Layer 6 of a small transformer language model trained on English Wikipedia (11 layers, counted from 0, width 128).
A neuron adds its activation times its output weights to the MLP's output. To switch it off is to set its activation to zero at one token and run the rest of the model.

Output weights of the MLP neurons that the questions are about. A number n stands for n times 0.0028.
n1: -173 -16 67 -152 233 130 -164 -4 -94 -255 299 170 -173 -98 -179 -208 -113 -15 -19 -278 -284 -15 45 -170 0 -128 -229 -260 -219 88 -180 77 -25 -81 0 57 346 -240 -51 -141 -25 -264 -269 -111 -20 109 -102 126 -247 -273 133 15 275 119 -173 128 -117 -101 56 -22 387 -135 50 -106 -208 -78 -123 257 -93 -66 -279 -32 155 5 -226 -245 209 238 -432 -188 -55 -48 25 -233 104 55 -136 -109 -198 -137 -28 -174 9 352 172 -58 -36 81 56 -191 -112 -134 47 379 -170 214 -100 55 5 -228 -105 -142 61 81 185 -195 -106 5 194 83 -135 -76 -52 254 289 127 86 74
n26: -262 -251 -95 -420 -82 -249 -194 -32 50 -68 74 -109 -73 -59 192 -330 -59 -19 -88 -233 -136 66 -133 -35 273 167 -225 -43 71 41 -31 -298 -211 311 -121 -5 -178 33 -245 209 -5 -161 22 -205 151 142 63 -111 5 290 66 -9 -356 -255 -91 -23 221 51 -309 -171 -158 124 -116 -145 81 130 9 137 -124 243 -33 -88 -88 85 -55 -217 49 -186 -29 -68 -32 40 -23 -119 -63 46 112 -209 10 75 150 151 -127 -4 56 -76 -194 159 -28 -167 -19 -5 -9 114 148 -311 -439 171 95 123 97 -66 -206 10 175 -162 -196 -4 17 81 111 186 182 66 -92 113 141 -19
n64: -96 -139 -107 29 -61 129 -63 -50 209 4 88 221 136 56 70 -14 23 -50 -22 -39 -35 -117 -11 -61 137 77 76 -80 4 -142 112 -7 16 138 -104 122 -226 -105 156 -154 78 99 -191 -81 165 34 -82 -80 4 88 -77 -72 -40 -75 -369 -87 176 -109 -144 -67 -200 29 -43 264 211 72 72 15 -87 120 337 199 19 -55 34 -120 74 -77 69 53 177 -66 -121 -49 -156 103 81 17 72 31 -32 -39 214 244 195 -93 137 -215 234 11 0 -258 51 -10 -141 55 -164 176 -181 11 149 -16 -136 54 -4 -75 -174 -108 134 -206 111 279 -28 207 117 19 -274 -89
n86: -186 127 140 -45 191 43 53 -83 12 56 -123 140 53 36 155 -26 -81 -8 51 -253 -263 -13 82 -39 -180 432 -17 -13 -17 100 -20 51 21 121 -127 -106 -38 -46 -21 -273 87 156 79 -87 -29 73 -135 122 -85 -177 -63 33 473 -156 8 400 -65 -158 -158 -165 21 -36 -91 -150 -209 163 101 -57 -98 -312 200 74 -4 194 61 44 -72 -90 -56 252 -8 -20 -117 98 111 -21 87 -119 13 8 -118 -13 -140 -55 19 -183 -25 270 -151 32 255 176 -97 187 243 25 47 197 73 -152 -25 -150 29 22 16 -192 -52 -135 151 68 214 -322 -183 79 134 4 110 164
n157: 214 -118 -99 129 -15 33 66 127 240 -43 -34 -127 -76 -82 -182 38 -49 -100 -59 15 -105 328 0 -90 -78 94 -255 44 47 -56 268 -144 -31 -51 -63 -87 16 39 55 -177 -74 172 0 137 75 141 74 197 204 -40 -88 125 -60 58 18 79 -97 237 35 -67 -15 -63 -128 -109 411 -88 -53 -57 -171 -93 230 49 96 122 309 -244 -457 -91 -48 -201 -61 213 66 -80 116 15 77 -142 180 16 61 94 47 -177 -160 59 51 37 -105 150 27 70 -51 -14 -82 70 -33 -257 23 -135 -46 -260 19 112 15 -11 37 26 76 -111 122 -67 79 -39 56 -15 -135 -4
n249: -38 -98 -50 378 -212 227 80 133 -95 139 -43 -119 -17 183 359 -79 -47 13 -38 -181 -93 67 48 -99 0 -436 313 -45 -107 -13 -93 357 -168 -145 -139 -9 -18 -205 320 48 -168 61 -201 14 -45 -78 -34 210 -9 0 17 143 -143 -38 -24 -163 147 22 22 62 -26 -84 -57 301 -176 168 -172 203 54 44 5 28 22 0 249 115 42 -4 55 4 -88 -54 106 -126 59 44 101 -131 -82 261 97 -94 37 -332 158 -135 -89 99 -129 -64 -231 140 8 36 144 -53 -208 100 -26 -245 52 288 -71 -142 -57 -21 -59 -376 -87 -36 147 -214 131 -27 -156 -192 104 60
n285: -112 -124 -74 145 230 -159 -45 -102 -67 -122 151 -160 -57 44 13 -89 26 130 -175 5 -295 -259 -186 68 151 43 149 14 109 66 130 65 -59 -81 -152 344 27 -23 59 72 -136 62 0 142 41 -80 130 289 -133 -52 55 146 23 -44 -17 -202 -226 -271 -27 87 -287 -237 14 -172 198 -56 -132 18 -88 27 -116 217 139 -119 4 228 -13 86 -80 -159 134 -60 95 -58 -28 103 212 251 154 50 -21 46 -156 108 12 177 -23 -29 -132 153 346 91 -308 -139 -139 201 43 -219 31 -111 -169 159 -430 -425 -71 4 134 190 -338 9 56 0 -83 -200 -9 70 123 164
n329: 100 37 71 129 -87 41 147 -47 11 -13 53 25 110 146 -278 -17 -79 12 121 116 -78 39 19 -105 70 183 20 155 164 -52 -100 206 -288 -288 4 -122 -70 113 113 35 206 -34 -121 36 102 -156 -52 -63 72 108 146 -15 130 -158 -72 49 381 155 -210 96 -227 100 104 179 0 -48 72 -42 -111 -70 222 36 169 20 26 -124 -104 -165 -32 -231 123 107 -8 30 -156 31 -108 -52 -368 85 7 141 -80 -148 -32 222 141 186 27 131 -148 70 7 3 -56 -203 -117 -23 64 7 -187 -19 -268 46 -80 168 152 56 94 -83 -159 -209 155 8 48 -64 29 125
n379: -456 -135 -36 -328 26 -118 -284 -127 -4 -75 -109 12 52 -189 115 -286 -121 119 96 -89 -85 -40 113 -21 85 121 68 -169 -268 180 -43 55 -76 171 179 131 -98 -170 49 190 -22 52 -51 88 -54 65 59 -447 9 18 -29 -183 178 -271 -21 -125 70 -40 -9 -119 -35 4 -403 -169 -65 146 -190 217 95 213 -18 125 -237 -189 134 -99 102 96 -134 13 167 -21 -27 -405 -92 136 115 64 9 -62 37 -193 -75 68 167 -4 -108 203 215 129 45 -169 54 8 111 90 -8 18 -13 -83 131 -89 222 -209 44 188 -4 -153 -170 118 -46 -38 45 299 23 17 0 217
n388: -103 -4 258 155 32 158 45 97 -77 312 94 224 -154 48 -155 -52 270 -304 223 -66 25 -21 -94 128 105 -31 132 -64 -17 -84 271 -213 -208 62 36 -185 296 -67 184 58 17 69 8 346 151 61 -182 18 223 142 -223 49 -16 -271 12 125 -38 75 150 -98 -235 4 50 -29 55 -192 -97 -182 17 79 55 -108 -66 93 -32 181 -99 -180 17 -49 148 -63 -12 134 347 241 -4 74 -68 -21 88 21 27 -95 91 -111 67 44 146 -289 267 35 54 30 -44 29 82 -135 274 -31 -41 166 33 67 45 -108 59 -52 -116 8 -43 -4 30 -46 159 -257 86 121
n393: 171 142 75 -102 36 66 -59 -47 -112 218 -14 58 236 57 -136 36 82 58 -97 -7 -92 -122 -129 72 103 -69 -203 102 -162 -60 46 -104 -132 -158 -133 201 63 -22 -240 -91 -15 -69 -31 80 41 162 38 -174 -182 -110 -97 168 9 -204 58 -93 -37 -95 -66 -55 -76 167 -62 154 83 87 -57 247 -169 -73 34 145 224 30 -196 252 56 33 57 -71 73 156 -22 291 174 0 -241 3 -19 139 131 11 99 244 -67 -122 -215 -148 4 -181 81 116 -147 69 -144 -140 76 -7 -117 -169 18 -18 -51 129 -47 109 119 130 24 -4 181 110 68 59 -49 -128 93 -107
n430: -15 0 -116 -83 -96 112 235 -123 44 182 -80 57 44 59 -167 -149 36 266 -158 -138 302 -61 -36 -23 -12 231 209 171 -106 -83 183 112 61 -191 -206 -198 -57 -242 -90 -255 -163 84 -282 -47 -272 -4 -39 207 40 -13 73 195 -221 -109 113 67 -19 -77 176 -35 174 143 -207 -77 194 96 83 28 -50 4 71 -115 0 -37 178 193 137 -55 4 20 -81 -232 192 176 105 44 -28 40 -42 106 232 -181 11 -39 26 -136 -136 -100 -135 193 127 172 -4 -59 -86 53 -165 20 -51 -80 -64 -8 4 -61 -229 0 -187 -144 42 -187 232 -53 129 -278 55 173 69 68
n432: -116 71 -115 -180 -115 128 -11 -80 -66 132 165 -35 -90 -12 20 -139 -175 -108 -139 88 -8 63 -342 -63 -131 119 17 17 4 -101 173 271 -38 201 80 9 181 -8 -76 -58 248 29 -72 -31 -21 148 96 -18 270 122 162 70 260 -121 -89 -245 -140 88 72 -144 -33 251 -289 -256 -261 -17 180 180 47 130 13 83 17 349 33 8 56 106 135 135 42 -32 -93 49 -199 103 -59 143 -117 46 19 64 -67 -36 -242 72 -13 80 -72 0 164 129 66 -91 92 -152 -225 -158 73 225 -33 -282 -235 85 149 109 196 -92 157 159 64 -140 -125 -359 -209 -93 -71 65
n494: 186 -111 111 97 -181 -79 -109 -111 48 -101 44 -190 -18 134 47 -24 37 -310 164 -252 34 280 122 105 -258 -12 -19 -97 68 91 210 -75 -42 -88 -11 27 95 -15 46 -101 8 26 100 51 240 0 112 61 -154 156 64 170 136 36 -66 -29 213 -128 -117 77 -127 -183 222 109 145 -43 -7 4 0 -8 89 71 48 249 15 128 -224 -163 24 -224 -56 0 26 -18 -101 -82 79 -78 -179 128 62 99 84 -126 -52 -29 50 -64 -34 113 129 -32 88 71 58 -293 -50 -212 80 -99 56 283 -11 89 164 127 140 -140 -186 -12 108 -126 247 15 109 -131 46 141
n508: -215 -166 -334 187 150 320 42 -268 -63 -19 17 4 116 -185 155 129 112 -97 -16 -327 9 -26 -71 12 172 255 -52 -201 -77 -29 261 -24 -244 28 -4 -69 -17 -227 -352 152 98 96 -65 -173 -4 -46 240 41 12 -57 -44 4 -121 205 16 215 -249 -30 47 27 186 178 -59 -149 68 44 187 54 -187 17 52 107 -232 30 -203 -165 61 -23 106 258 -42 113 154 146 132 -38 280 31 -110 38 8 172 -139 32 4 8 0 -14 -86 -247 94 -189 12 19 151 -112 -244 206 -87 200 -80 17 141 23 55 8 -150 73 111 -139 -142 60 -131 4 -119 45 -172 71
n510: -58 83 161 0 77 225 217 166 107 -123 -43 0 0 -300 67 70 -336 -30 -112 52 -132 -119 90 -73 203 28 337 112 106 51 -84 100 -119 -58 276 49 141 216 247 -74 -118 -116 -262 -123 164 -176 197 294 13 -5 -185 278 -17 -343 -85 119 77 -44 242 75 230 21 -26 127 29 63 -132 -197 143 -180 112 -151 138 -280 89 -140 50 -51 87 162 22 -4 -88 215 -217 -52 66 114 5 -79 48 159 0 -38 16 88 -129 89 -106 -72 -92 -79 69 154 -92 57 -82 186 353 41 39 211 35 94 320 194 8 0 -98 49 83 141 -211 75 -73 93 210 -55

Each question names a token from some text and the token that comes next. It shows the activations a of the neurons there, in the order above. A number n stands for n times 0.0075.

Then comes g, the gradient of the next token's log-probability with respect to the MLP's output, scaled to length 1. A neuron's effect is roughly proportional to its activation times (output weights . g). A number n stands for n times 0.00072.

" was", then " also"
a: 1 0 0 0 0 0 0 0 0 0 2 0 0 33 0 0
g: -141 61 -83 -91 -71 -46 85 -108 48 127 11 253 10 -30 79 174 -26 -44 -63 -59 103 -220 118 -40 143 96 116 -157 -77 -100 10 -116 105 115 256 -45 -118 -89 -68 -80 146 99 55 13 275 61 -11 16 -2 -110 -21 -110 145 27 171 374 -272 -55 10 -279 -154 216 66 3 58 -7 88 -296 205 37 98 144 -25 7 51 -79 29 26 -126 2 8 -50 -83 123 62 29 -160 83 158 -22 7 122 1 82 27 -172 -2 169 262 -34 44 -87 17 -223 -137 -58 -80 -153 15 -103 -190 -142 291 -96 202 65 118 73 115 -77 -72 32 -63 -143 -152 159 59 -51
Which neuron, switched off, raises the next token's probability most? n494

" The", then " hotel"
a: 0 0 0 6 0 0 0 94 0 0 0 31 0 0 8 0
g: -188 -312 -31 -21 128 135 -45 13 -22 -74 159 -85 -52 315 -164 150 -13 127 212 -65 100 -125 153 -23 90 126 39 98 -41 -47 -105 66 31 62 37 200 118 34 -32 -107 -71 -16 22 36 202 -80 -90 132 153 408 78 33 -60 44 -8 -67 46 -141 -145 19 -266 -129 6 117 -140 -214 -29 49 -83 73 20 -58 14 -13 126 207 46 38 55 -33 264 -108 -48 -69 -94 78 -75 -51 -86 -192 269 -87 123 44 -145 226 28 -90 43 231 24 -70 -143 -54 89 53 134 -72 -93 33 -91 85 162 27 120 215 17 157 -69 -211 -175 26 -91 -208 82 -6 -42 -106
Which neuron, switched off, lowers the next token's probability most? n329

" until", then " August"
a: 0 96 0 0 0 213 0 0 0 0 0 16 0 5 0 24
g: -302 -143 66 -76 -26 -42 -54 150 56 -47 -51 -87 82 -178 11 -67 136 -104 24 180 -125 -97 -127 -164 105 -32 250 57 65 -129 -69 280 -121 -152 45 122 -149 -140 -61 -4 4 336 176 98 -103 -106 97 165 130 16 65 -21 -63 49 -59 24 -160 129 76 193 -38 -78 -78 172 -133 41 -33 33 -179 56 202 -62 119 -178 -113 -44 -131 68 145 -14 -64 -74 105 102 88 163 109 -126 85 -74 -179 -103 237 -46 -68 154 89 81 -98 42 -38 -99 -18 45 -38 72 -91 -221 -95 4 166 -140 35 -4 4 220 182 -44 -28 59 263 51 -321 -61 -60 39 252 18
Which neuron, switched off, lowers the next token's probability most? n249

" about", then " 180"
a: 0 256 0 0 0 7 0 0 0 0 50 0 0 332 0 9
g: -353 80 40 -110 153 -185 -15 10 111 74 55 -113 20 -219 91 55 -99 82 84 -220 -65 1 58 -187 -32 221 -35 -8 -144 21 -95 -41 -153 -254 140 -26 -45 -16 -78 183 -134 91 -84 -376 19 -115 -256 76 -25 92 134 105 -21 -47 243 21 46 225 -107 -64 14 103 228 15 -192 -106 -40 -13 32 -40 124 -98 -290 -37 -126 16 16 -7 115 6 -77 -96 -67 15 -26 162 36 -275 -21 71 29 -70 53 110 -110 74 36 145 -95 40 -85 -86 49 -12 275 -134 -170 123 36 -42 150 17 -53 -124 25 37 16 151 113 160 -152 108 -73 -29 -220 -55 -39 -210
Which neuron, switched off, lowers the next token's probability most? n26

"ed", then " broadcast"
a: 0 0 0 0 2 0 0 0 0 0 124 0 0 24 0 52
g: -150 -203 275 -16 -89 237 -193 -99 -191 -10 90 -102 -12 -292 61 96 48 -84 -188 63 1 55 59 -192 -257 -72 153 83 -68 55 -124 1 -88 -72 -98 -9 -38 6 43 -144 -214 212 71 -84 -13 -12 -253 149 -180 10 -48 298 -25 167 16 -73 -38 19 -24 -261 92 -102 156 -132 65 4 -2 -78 56 -304 -144 45 -68 48 85 -180 69 -123 25 -192 27 22 67 12 12 -77 -6 -106 -74 -77 74 -9 -27 140 45 56 -230 121 -72 -52 223 -26 43 -9 -50 176 -60 88 81 -99 -125 167 -62 -60 -43 217 1 -108 -236 147 -25 -126 -1 11 277 -80 73 -49
Which neuron, switched off, lowers the next token's probability most? n510

"ho", then "ds"
a: 254 0 0 0 0 0 0 0 0 0 0 0 0 0 0 0
g: -43 172 187 -84 8 191 72 59 -157 37 17 -29 53 -94 197 9 157 -169 6 -178 -5 94 133 166 249 109 97 -135 -52 -151 31 90 -15 -72 -35 -22 31 9 -226 30 201 -159 57 8 132 128 -65 164 -106 162 122 -185 -40 119 -119 163 -45 0 18 6 3 79 2 271 -107 -50 -113 -182 18 105 12 2 44 -121 -109 -112 198 -124 -50 -376 146 -293 193 32 189 103 40 -47 -300 -97 -175 -95 -260 46 96 30 294 43 -29 11 37 53 -1 -20 -20 63 -106 35 -29 -152 37 -170 -43 -113 -148 -6 20 -133 -17 72 -143 -32 209 -78 54 80 63 -54
Which neuron, switched off, lowers the next token's probability most? n1

"ck", then "end"
a: 0 2 0 0 0 0 0 0 0 0 89 0 0 3 105 0
g: 26 215 -181 -105 -162 -140 -63 37 -17 208 126 -125 79 144 -35 -105 15 -27 -219 -253 146 280 48 -94 -41 126 240 -75 43 19 9 -114 263 306 168 -33 -31 150 -55 188 -19 90 199 40 -73 -5 -174 67 109 40 75 123 71 8 -28 129 -2 -29 14 95 74 -108 -226 -80 49 43 -32 -175 -69 -214 36 -54 -9 -281 -64 -40 -33 70 29 216 52 -187 33 28 -105 -29 83 5 -98 -53 -18 22 -50 -79 -2 -306 123 -44 114 20 115 -5 -148 -221 -204 -299 -3 -22 -199 119 -37 -108 9 -261 86 102 45 161 56 47 58 -55 -95 6 -68 -21 -89 -83
Which neuron, switched off, raises the next token's probability most? n393

" after", then " West"
a: 0 180 0 0 0 22 0 0 0 0 0 0 0 0 73 0
g: 337 171 -11 -48 -32 4 -85 -7 29 -176 -60 0 -129 28 -103 115 -84 193 -87 38 231 34 -117 57 -134 -117 -28 -91 -67 -166 120 163 82 -95 -218 43 -94 -132 -168 3 -182 -104 -79 -5 -57 -123 54 60 -69 -35 -141 78 -138 49 107 95 -44 47 2 243 73 18 82 -126 169 -84 -1 14 -128 -274 138 -107 -176 -162 -159 117 182 -62 201 -23 297 -255 -259 47 -101 217 -50 -36 -135 -197 76 41 -125 38 62 -26 92 43 -41 24 112 -65 175 86 -124 137 -9 3 84 21 -94 141 101 -93 36 3 -63 30 -264 20 -68 193 -56 143 51 -292 -29 -107
Which neuron, switched off, raises the next token's probability most? n26

" early", then " how"
a: 0 0 0 0 0 88 0 0 0 0 0 0 0 0 6 0
g: -63 -73 -97 2 -10 -26 240 51 115 -165 83 8 -246 58 -176 13 21 220 -145 -93 -51 -28 -131 -64 93 137 -75 -65 41 -108 134 -27 -82 340 -23 159 290 2 -118 96 268 -66 -11 206 35 367 -14 -110 3 -54 89 -14 23 -256 -383 2 -107 35 66 -28 96 30 -70 -323 20 112 -255 17 -76 110 138 31 -70 104 -112 83 -77 38 -107 61 -78 23 -28 -13 73 -74 35 69 -92 -35 -1 114 101 42 15 -266 131 -55 -29 23 -48 -98 157 -10 44 50 114 -132 83 -142 -64 106 79 -86 25 -35 67 -255 81 7 -3 15 -18 284 117 117 112 11
Which neuron, switched off, raises the next token's probability most? n249

"ed", then " as"
a: 15 0 0 0 0 42 0 0 0 0 0 0 0 9 0 463
g: -5 -150 -83 -36 -193 73 229 30 84 99 -191 27 -212 -209 11 70 22 -45 -80 -255 261 -109 -79 -164 106 277 130 -183 76 -133 108 -73 246 73 129 40 202 -40 -25 327 -48 24 -39 53 -2 138 -11 120 -78 132 42 -22 -58 -154 -87 -35 60 -55 178 -117 59 -92 57 -133 -3 13 5 162 0 98 17 100 -15 143 -52 19 -137 -118 12 198 4 -109 -99 -31 -174 -145 38 -18 -92 37 -114 -38 131 -101 128 32 135 -269 35 57 -297 101 37 -12 -45 14 -52 107 216 -26 -34 -82 34 -71 344 164 83 -250 145 5 -42 -92 -56 -33 -184 150 5 -46
Which neuron, switched off, lowers the next token's probability most? n510

" provided", then " through"
a: 0 0 0 0 0 2 0 0 0 0 0 0 0 383 0 366
g: 113 -84 79 37 147 167 59 -156 -180 -20 -35 14 9 -112 176 105 3 -32 81 37 -85 100 -165 35 256 -66 27 111 72 90 -107 226 -45 -68 76 -134 -152 138 146 -203 -124 -204 -228 -164 67 -37 76 -137 50 -84 -178 45 177 144 86 -94 -152 113 -62 87 217 -110 -112 163 -5 284 81 78 220 -179 123 41 -60 -134 152 -157 43 25 161 1 -18 204 -68 35 -133 -30 -26 -39 75 -201 68 114 -1 151 52 33 -11 -24 156 166 269 -23 -28 -70 6 -10 35 175 -103 133 98 330 -43 29 -16 112 53 -55 -255 69 25 163 -5 -31 -176 -219 80 41
Which neuron, switched off, lowers the next token's probability most? n510

" from", then " 20th"
a: 0 44 0 0 0 4 0 0 0 0 52 0 0 77 3 0
g: -18 265 23 -339 -66 90 -74 61 50 16 -14 -217 48 -158 -115 -133 143 -296 -84 74 13 74 182 -154 -18 -3 171 40 5 -91 8 -70 216 -164 126 -128 -74 -256 176 97 -39 101 61 102 120 -117 75 1 64 196 -28 80 -187 106 96 127 99 150 184 5 -104 74 163 145 -88 -92 -8 25 120 -134 94 -14 -129 135 130 168 -13 134 60 71 -37 -62 153 -109 -63 80 75 -100 -87 -22 191 -55 -20 82 -14 -4 -97 129 4 74 30 -194 189 -125 308 -106 -98 218 -30 95 225 119 -18 39 -19 -131 104 74 -89 236 12 -34 -193 -57 -208 102 130 -11
Which neuron, switched off, raises the next token's probability most? n393

"ig", then "lo"
a: 1 0 0 0 0 0 4 4 142 173 0 0 0 0 0 0
g: -152 33 -223 46 -18 -23 42 -173 -36 124 -137 -73 -131 8 147 -70 -79 49 -254 -123 100 -165 -75 -328 -21 80 -17 -22 62 -29 -43 76 -20 -176 263 9 -139 -24 159 -45 -67 280 -436 68 58 76 220 -22 94 225 -91 124 95 -28 -42 -30 -60 24 9 -142 118 -116 25 15 61 44 74 67 -86 -45 -68 156 80 260 108 -160 -100 18 89 -152 -16 93 35 -18 -235 145 -67 161 -265 -67 -83 -42 96 -101 -18 11 124 3 144 -168 -105 139 171 -90 -97 9 29 -73 -60 -64 -130 -34 218 -164 183 33 2 62 17 -194 -93 -146 -103 -45 25 60 -138 170
Which neuron, switched off, lowers the next token's probability most? n379

" and", then " Al"
a: 0 0 0 51 94 2 0 0 0 0 0 0 0 0 0 0
g: -271 -221 -183 -88 98 -155 119 -144 16 17 -30 -62 -44 -30 -123 222 68 243 9 153 126 263 186 -75 278 -42 87 -53 -26 90 21 -126 -80 -103 80 142 91 -237 32 113 260 133 124 37 4 -139 67 -57 54 152 -221 57 -129 -46 -40 -114 -48 0 4 174 -156 -54 -99 -10 145 -9 145 -16 -44 140 -254 -19 -25 -70 -32 -108 72 103 104 48 -104 94 -1 -33 -142 54 -79 125 -41 83 -93 -84 -244 30 18 -45 -183 15 -221 90 87 -104 272 44 235 109 -40 -16 -48 91 -15 -195 201 -25 31 -112 21 -1 -117 102 -22 31 -97 55 -284 89 -228 19
Which neuron, switched off, raises the next token's probability most? n86

".", then " Ut"
a: 6 8 0 0 0 0 0 0 0 0 9 0 0 0 134 0
g: -106 5 -30 -77 -29 -111 73 -46 -181 -101 115 -182 -137 -46 -72 -34 -11 379 57 56 -30 333 -50 167 62 94 165 -98 -61 91 -39 -12 -77 159 -160 -22 -72 -183 -262 -27 87 -4 -124 86 105 77 37 -23 178 200 -86 -11 67 50 -44 33 147 208 -64 2 159 -25 -29 -95 11 -64 28 436 191 -10 93 134 -290 31 16 -138 139 75 89 217 114 38 104 -42 6 36 10 -92 57 2 262 59 177 -82 96 -133 17 23 5 -63 39 202 -4 58 157 -188 50 -107 -121 52 -211 -225 -10 -72 -139 112 42 38 102 36 6 -148 -47 -177 84 -89 160 -75
Which neuron, switched off, lowers the next token's probability most? n508

" car", then "ib"
a: 0 0 12 0 0 0 282 0 0 85 0 0 0 0 0 0
g: -4 257 45 -210 137 -164 77 -44 73 -30 -101 -121 -103 -30 -201 61 -180 224 -25 2 222 30 61 14 71 -24 41 -22 -93 95 159 50 61 198 -24 -158 198 36 -177 78 79 0 -99 63 221 112 39 -65 -22 -122 60 169 208 -101 18 -71 -47 -327 17 -107 -111 95 15 -192 -76 54 12 -101 -169 -27 150 -102 3 144 29 54 38 -74 30 73 -181 87 -91 22 264 111 76 -86 -203 -47 -235 -40 -66 -76 -27 79 119 -38 203 102 -115 82 -144 41 37 -43 175 -126 -252 -38 73 -270 -36 -46 -131 -128 183 202 25 313 10 -39 -219 -99 -94 26 -56 31
Which neuron, switched off, lowers the next token's probability most? n285

" in", then " the"
a: 0 0 0 0 0 0 1 0 0 0 4 0 0 70 0 0
g: -30 59 -144 53 -133 -14 173 -30 110 -53 4 113 -203 254 125 -144 0 305 44 -247 -216 -130 -140 189 -20 -141 -200 65 232 107 -50 -143 102 19 25 129 -1 149 196 25 -47 -141 67 -161 -21 129 138 -125 -28 24 -6 84 120 170 -19 -176 -26 -224 191 -16 0 -150 49 -71 6 157 -57 54 -109 104 38 96 13 97 124 19 -104 -14 -87 -96 152 127 -192 -91 -152 -98 24 69 -51 84 -21 66 4 -104 -134 -61 37 14 -120 -42 77 167 -51 69 165 194 -145 -115 12 -8 82 -9 -119 79 -320 121 178 -40 -28 75 -18 63 326 113 23 -242 -139 176
Which neuron, switched off, lowers the next token's probability most? n494

" transfer", then " all"
a: 0 7 0 0 0 0 0 0 0 0 86 0 2 99 0 0
g: 115 -239 -66 -24 1 -26 3 80 -166 88 -368 28 -8 19 40 -248 90 90 -131 -78 -70 -113 132 152 134 158 -93 17 0 160 101 -42 149 94 -147 49 105 158 -127 -95 121 2 -25 51 -113 -66 12 -54 190 -131 140 -67 -96 -156 43 129 -203 -82 -119 -5 -281 -77 -26 -163 -131 142 29 36 10 -64 -114 147 36 31 -150 -33 134 -135 76 -201 -136 75 45 96 -53 185 -14 71 -189 37 154 174 110 163 -125 -33 89 -91 -210 -28 167 76 -87 70 70 -123 94 96 -180 63 -85 -209 -320 -11 155 28 -17 -122 -4 256 -40 -174 -205 105 45 20 -107 -126
Which neuron, switched off, lowers the next token's probability most? n393

"ground", then " car"
a: 0 0 5 0 54 0 0 31 0 174 0 0 0 0 0 0
g: -92 -105 175 -33 33 19 45 47 162 24 -146 -259 -37 8 -107 97 216 1 162 -9 16 -111 -14 -18 -134 115 -51 150 -73 34 36 61 -269 -184 144 82 115 -60 156 -224 154 135 191 -82 -309 3 33 188 -16 166 56 65 33 72 72 -168 4 48 -18 90 -57 59 4 -227 -164 11 -56 -70 -104 -181 -95 -115 194 -244 -99 230 -7 -98 -86 94 -57 -4 120 -264 158 185 -101 -131 7 39 44 6 -54 29 -255 98 -56 -71 -122 64 144 145 2 -96 226 34 359 40 195 -117 -103 60 44 118 -142 143 0 -30 36 117 -65 -181 70 -39 6 -63 -32 65
Which neuron, switched off, lowers the next token's probability most? n388

" was", then " 54"
a: 0 0 0 0 0 0 0 0 0 0 6 0 18 71 133 0
g: 5 141 3 51 53 -217 -46 245 -112 -7 73 -80 144 -76 -170 -61 45 -136 -2 -217 -89 191 -153 -158 60 144 -129 -70 -8 -46 -31 -111 -138 -87 -117 262 213 -12 97 65 98 -53 25 2 110 -9 -119 99 -2 169 -68 2 -135 -87 28 -49 -46 334 -99 -53 91 0 276 74 -15 -119 -30 -111 -160 -138 78 79 -160 -57 65 121 48 44 -100 101 140 -165 -127 -51 -370 18 -67 -222 -213 -230 85 -12 183 48 -219 -52 42 176 -82 -130 -111 65 55 30 182 -74 13 68 122 186 -25 44 3 -22 -11 -165 178 232 40 -31 117 -175 90 -61 92 -30 -143 -120
Which neuron, switched off, lowers the next token's probability most? n494

"D", then ","
a: 0 0 0 0 0 0 0 0 0 0 192 0 0 0 0 0
g: -202 -13 -21 311 156 200 -92 -54 -1 -60 -47 150 -23 -62 23 74 -15 -39 -122 104 -54 -188 -142 -12 -79 79 -326 189 114 -71 -99 29 -101 108 -62 161 184 6 12 -215 -168 -129 -148 67 -85 -55 -166 -178 -8 199 137 2 -65 -135 137 -75 59 -166 143 -78 -7 85 -95 97 84 -94 -139 -82 131 -143 81 136 -39 86 -147 -113 -5 72 159 -92 -179 -4 -229 134 140 -115 35 -38 75 -22 22 33 147 61 251 -67 -150 242 -137 19 -27 -59 21 42 48 49 -89 -141 -21 113 40 -85 62 -102 -146 -208 43 -208 -109 31 152 355 215 101 83 79 -68 21
Which neuron, switched off, lowers the next token's probability most? n393

"m", then " specific"
a: 0 0 42 0 244 0 0 0 0 0 6 0 0 0 0 0
g: 157 -76 -97 205 -132 1 47 -112 40 94 -145 -105 94 -91 53 17 233 72 224 78 -85 226 243 -127 -103 31 106 45 36 46 123 81 52 168 21 -67 41 9 3 131 185 -1 264 -182 7 30 141 189 -71 -79 148 -203 -21 61 -4 -11 83 32 -202 -53 53 3 190 -196 -13 -92 -97 -158 56 -139 234 47 93 -57 -250 -56 -80 -202 -19 -5 26 117 37 -29 76 66 34 124 213 395 91 18 1 -293 0 53 -78 16 60 64 -31 65 22 -45 -164 -95 89 -32 123 -23 -41 -286 -102 -133 30 -113 58 -79 -3 -112 -164 236 130 49 191 135 138 48
Which neuron, switched off, lowers the next token's probability most? n157

"=", then " History"
a: 0 0 0 75 0 0 0 19 0 0 0 0 0 0 0 12
g: -127 151 129 -47 -25 32 -306 44 -36 -154 -62 42 -61 -191 24 -45 -5 101 -163 -198 -86 54 231 253 58 130 162 391 -82 -180 101 62 -74 -28 10 83 115 -114 -175 87 -71 1 41 -69 65 138 -147 88 -221 -134 76 68 -80 56 42 -23 115 193 108 12 39 96 -33 -19 78 -144 154 -33 92 -25 36 -78 -223 144 151 -83 55 -169 83 161 52 -210 -91 78 344 27 -167 -166 129 60 132 -10 6 35 20 117 269 144 -152 68 58 -100 3 142 55 -37 48 64 260 -147 -39 -109 118 -42 63 -256 108 -7 -81 -57 111 -69 -43 31 35 29 138 -39
Which neuron, switched off, lowers the next token's probability most? n86

"s", then " father"
a: 0 0 0 9 0 0 0 18 0 0 149 37 0 0 1 0
g: -37 -57 251 115 -41 209 27 28 88 -96 -157 -137 -131 36 -82 220 -52 97 14 -122 -36 -57 105 125 96 -149 -55 85 132 2 -119 207 31 -4 -143 110 -49 19 57 126 -13 -30 49 -112 -221 175 77 -174 -205 174 -157 -63 126 -194 130 52 56 48 70 -200 108 -71 -123 -177 -26 75 -57 104 158 -19 -46 114 70 -39 -116 -136 -92 173 -13 227 130 -150 -217 211 -99 -43 77 4 -141 107 262 -138 -159 -174 -165 -144 88 -32 -8 146 259 144 236 110 28 -65 60 -23 74 -53 -127 -21 -83 70 34 -69 38 179 -213 -173 219 16 -52 -26 72 -117 51 -197
Which neuron, switched off, lowers the next token's probability most? n393